Layer 6 of a small transformer language model trained on English Wikipedia (11 layers, counted from 0, width 64).
A neuron's activation on a vector x is SiLU(gate . x) times (in . x), where the dot is the dot product.
The model reads these tokens: " |" " +" "9" "." "3" "0" "2" " |" " " "2" "2" " |"

The vector x that enters this layer's MLP at each token. A number n stands for n times 0.045.
0 " |": 40 -11 -6 5 1 -3 -4 18 18 26 5 11 16 14 6 -7 -10 -11 -2 0 61 -5 -35 15 -13 -8 6 -6 1 -13 9 -16 20 -9 4 -12 -23 25 12 -2 -3 6 -16 -16 14 26 -17 -9 -7 -10 -1 -4 19 -12 13 -12 -14 -10 6 19 20 19 -6 83
1 " +": -3 -20 -31 36 -18 -40 -5 52 70 -10 48 2 9 3 3 15 7 -12 -31 -17 15 -8 -21 -2 21 15 -8 39 2 -11 -1 14 17 -29 -3 9 -19 -13 -15 26 39 -47 55 4 6 41 -26 -12 -3 25 19 -12 9 7 22 0 -22 -43 3 -7 22 36 -28 35
2 "9": 29 -15 -6 33 -17 -7 17 -1 42 2 45 -3 19 18 16 18 39 1 -45 -7 -5 25 -32 0 -5 10 -6 17 10 7 15 2 -15 -6 -34 7 4 57 -6 23 24 20 2 -21 12 59 2 -19 -22 16 55 3 15 7 -7 11 10 -31 15 -17 34 46 10 44
3 ".": 40 -7 -4 5 -36 -39 19 9 41 -12 69 -39 15 50 7 9 46 -25 22 18 -4 29 -6 -14 0 38 24 -27 7 -13 -5 -7 -5 20 0 -22 9 8 -39 6 22 -11 -15 -24 18 40 -1 9 14 17 -18 -13 18 29 -21 8 0 -24 12 -8 18 26 -3 36
4 "3": 42 -10 16 15 -3 3 59 -16 11 2 19 -4 24 12 27 15 20 -6 -38 -30 -12 13 16 -18 -19 21 9 3 -20 -11 6 8 2 -38 0 43 2 81 -7 19 8 -5 -18 -22 -5 43 -10 -7 5 15 38 -30 4 1 -4 27 3 -15 2 -17 15 35 -18 37
5 "0": 32 -12 0 30 -2 23 49 -16 -9 -3 18 -17 17 -3 38 8 17 -14 -30 -44 -18 12 -18 -17 -22 15 1 -2 -17 11 1 3 15 -38 -5 32 -4 56 5 25 16 25 -27 -12 9 52 10 -14 -5 4 30 -25 15 -12 -1 28 -1 -29 26 5 33 17 -6 53
6 "2": 37 -16 -2 31 11 24 31 -30 -4 -7 18 -5 6 -7 14 9 32 -20 -23 -58 -3 25 12 -20 -13 36 -9 -3 -20 -15 20 -1 0 -21 28 51 2 83 0 25 22 -6 -11 -10 2 44 -4 2 2 7 34 -20 4 -7 -7 23 -7 -9 4 -16 8 36 1 31
7 " |": 39 0 -6 10 -13 -11 16 19 13 19 13 1 10 10 6 -6 -7 -18 4 -9 63 -2 -32 8 -14 6 9 -13 5 -20 10 -15 15 -12 3 -10 -14 32 13 -8 14 4 -10 -28 9 34 -17 -14 -4 -4 -2 -13 14 -7 11 -8 -11 -26 17 16 14 8 -11 80
8 " ": -19 32 -3 2 -5 -26 2 5 32 14 21 -2 2 -3 22 4 -9 -1 14 -20 23 9 -15 -19 8 73 1 -7 2 37 4 15 -4 -7 1 -10 -4 -9 -1 9 -5 -10 5 1 11 24 2 -6 2 0 3 -11 31 4 5 -4 -10 -22 0 -95 23 29 19 27
9 "2": 0 10 7 -1 19 39 30 -17 12 14 40 -2 26 -3 -14 21 1 -21 -35 -29 15 12 -42 -12 -5 14 -10 25 3 25 18 23 1 7 10 36 2 74 14 14 6 8 -28 -19 19 10 -27 2 17 2 86 4 11 27 -17 5 -18 -20 -25 -40 -11 34 31 16
10 "2": 28 -16 -10 40 17 13 19 -38 4 30 26 0 12 5 1 17 32 -35 -12 -35 15 27 -7 -11 -19 48 -19 7 -11 5 34 14 4 11 14 37 -11 88 1 18 17 2 -13 -6 15 33 -5 -11 5 15 53 9 17 14 -14 -2 -29 -7 -8 -23 0 21 35 18
11 " |": 34 1 -3 10 -16 5 16 23 7 22 8 0 5 6 7 0 -3 -25 1 -3 68 -2 -31 9 -14 18 10 -10 1 -23 11 -14 4 -13 1 -14 -10 37 9 -12 19 4 -8 -29 16 34 -15 -13 -4 2 -8 -11 24 -4 10 -17 -12 -24 19 8 17 6 -8 75

Each question shows the input weights of one neuron of the MLP. A number n stands for n times 0.0073.

n40 gate: -43 16 5 -48 21 18 -8 -11 4 -36 -6 -3 17 -44 -24 -12 15 35 29 8 -19 22 -15 8 -29 -14 -39 -28 -3 -39 -19 -1 -36 30 6 18 -12 -28 9 15 12 9 -19 7 2 6 2 -2 -9 -8 13 27 -42 0 -11 -8 18 -3 -5 78 1 -10 -11 23
n40 in: -6 17 -47 -27 7 8 -17 -37 5 -24 7 -38 1 -54 -59 9 3 -8 59 3 5 -4 13 -7 -7 -31 -5 -8 -6 -5 10 -12 10 -11 17 3 1 9 11 6 2 -30 18 35 1 14 13 23 2 14 -3 16 -23 20 28 -35 -4 23 2 7 17 -63 -31 -7
On which three tokens does it fire most, strongest first? 2 "9", 5 "0", 9 "2"

n53 gate: -3 -49 -14 -32 18 -18 -19 35 26 13 -2 7 20 -26 22 -11 -25 33 -10 13 -19 23 24 11 -27 -8 -27 -21 -34 9 -39 6 -1 0 21 -11 12 19 -11 20 15 27 -19 -39 -6 -3 -39 -37 -10 0 21 30 -7 8 2 -2 34 6 -25 54 -7 -45 -28 11
n53 in: -20 -53 17 -4 21 6 11 13 -2 19 -2 11 -4 -16 8 1 -41 12 6 10 -3 38 13 -29 35 5 -17 -24 9 9 -15 -11 -26 -4 -33 -8 -25 20 -31 28 -9 17 -6 9 -12 11 -27 -13 -6 -24 27 17 1 1 7 -6 51 -19 -45 -18 17 41 -15 -11
It fires most on token 3 "."

n21 gate: -10 -23 13 2 -13 -42 -18 7 40 6 -1 17 26 11 -27 4 4 -2 -11 48 -7 -7 -29 55 -38 21 -13 12 -32 -18 -16 -25 41 32 19 -12 -2 -4 26 -10 -7 30 17 -5 -28 -9 5 11 -5 -18 -36 -16 -7 -11 6 10 -24 -44 25 71 -28 -31 -41 -19
n21 in: 17 14 -20 29 -19 -13 14 24 27 -28 29 -21 -8 0 -15 17 -3 0 -11 -41 8 5 -13 12 5 33 -23 22 -7 3 -36 9 16 -8 17 -8 27 7 -16 -10 23 -29 -21 -34 -45 -6 20 30 34 27 -26 17 -5 -12 -18 -22 -43 -12 -14 0 -3 12 -25 -2
On which token does it fire most, and how strongly? 1 " +", at about 2.3

n65 gate: -11 3 -25 13 -25 -34 -37 53 -40 -6 -10 22 12 -46 33 -25 -4 -30 -20 4 -3 62 40 20 43 -3 -4 -19 -17 -12 -52 -3 0 8 10 5 58 1 2 6 -28 -29 23 -28 19 -26 9 -34 17 -26 -34 8 -32 -29 -3 7 2 2 17 7 -26 -49 31 -5
n65 in: 1 -21 -22 28 25 -10 -37 32 -16 2 14 2 39 5 41 -29 -18 31 -33 -12 -14 17 5 17 -6 3 -16 -26 -36 -9 -45 10 46 -16 13 -7 47 -22 44 -32 1 -21 -12 -10 25 -2 8 -7 19 10 -6 -26 -40 17 32 24 18 24 14 -33 -11 -29 39 12
On which token does it fire most, and how strongly? 3 ".", at about 0.26

n5 gate: -38 60 -25 31 -2 -33 -2 42 5 7 13 -4 -31 11 -6 1 -2 -5 4 -10 41 -4 3 2 8 60 -13 -10 2 -4 34 -22 -26 20 30 6 15 -10 24 -16 1 -10 14 -30 11 -5 -19 7 -11 -13 -10 -8 29 -3 26 -1 26 -22 28 -7 -14 28 -30 -20
n5 in: 5 -9 6 -14 4 23 17 -16 -3 -25 -31 39 40 -41 17 -28 -8 16 -7 1 21 25 9 9 14 4 9 35 -47 -1 -41 38 32 12 3 -6 46 21 -51 -10 -4 -4 6 -31 -26 -18 2 -9 2 -51 -2 4 7 29 -28 -13 -1 -13 27 -22 19 -27 41 2
It fires most on token 8 " "

n8 gate: -24 38 -23 42 15 -7 -40 -46 -27 -17 20 16 43 29 -10 -21 -1 44 7 -2 -32 -22 -8 56 19 45 29 9 -16 3 -3 29 11 32 24 53 44 -17 -4 2 7 2 23 -13 -23 -33 9 -39 46 -24 16 7 -25 -27 -32 -47 -33 20 21 -8 -13 -21 -9 -17
n8 in: -16 51 -12 7 3 -39 23 -58 -18 -22 -5 43 -18 46 -26 31 -21 29 -31 -21 -3 -41 -21 -18 -30 7 23 24 -6 -9 5 -7 11 26 -6 10 -12 30 30 -29 -5 -5 37 -6 31 -36 56 -29 -5 -8 -12 16 -7 -21 -16 -36 -23 20 17 -13 12 17 -40 1
It fires most on token 3 "."

n117 gate: 11 -7 47 -20 28 -3 -11 -38 -1 -18 20 66 -10 -39 14 -17 22 10 -9 -1 14 15 4 33 8 10 -2 -21 -5 -10 4 -2 14 17 9 9 36 13 1 15 14 -4 1 -13 -56 40 10 -46 -33 -36 -6 13 8 -24 29 -5 34 -14 0 21 -13 -51 33 -37
n117 in: 7 9 -2 36 28 6 3 37 3 31 -38 -4 4 -5 19 41 1 -36 28 10 18 12 25 15 -28 -23 -24 -8 -4 16 -6 26 14 -28 33 -9 45 11 27 14 -16 -69 -18 -31 24 1 3 -16 -8 21 7 -3 -26 4 10 4 -9 7 30 -2 -17 3 2 -6
It fires most on token 6 "2"

n112 gate: 11 -20 -1 -16 -29 -23 2 -3 18 36 35 -3 3 -28 -14 -12 -11 -7 -22 8 -24 -24 -9 -12 1 -18 7 13 -33 -27 19 -12 58 1 0 26 -2 7 -1 -20 -17 -20 -13 6 -2 -3 0 54 -41 0 10 1 21 10 23 19 1 -55 20 -35 -10 -2 -10 -12
n112 in: -10 -4 6 -19 -25 -38 10 -6 11 -29 -23 6 52 7 -7 41 -15 29 -17 -6 -20 -3 11 -16 -1 -5 14 67 -7 2 9 -40 5 -23 -26 19 -9 -4 -4 7 3 15 -12 9 0 18 -32 6 36 -14 20 -8 -39 4 1 -20 -21 13 9 -15 -23 -3 -17 -7
On which token does it fire most, and how strongly? 1 " +", at about 3.1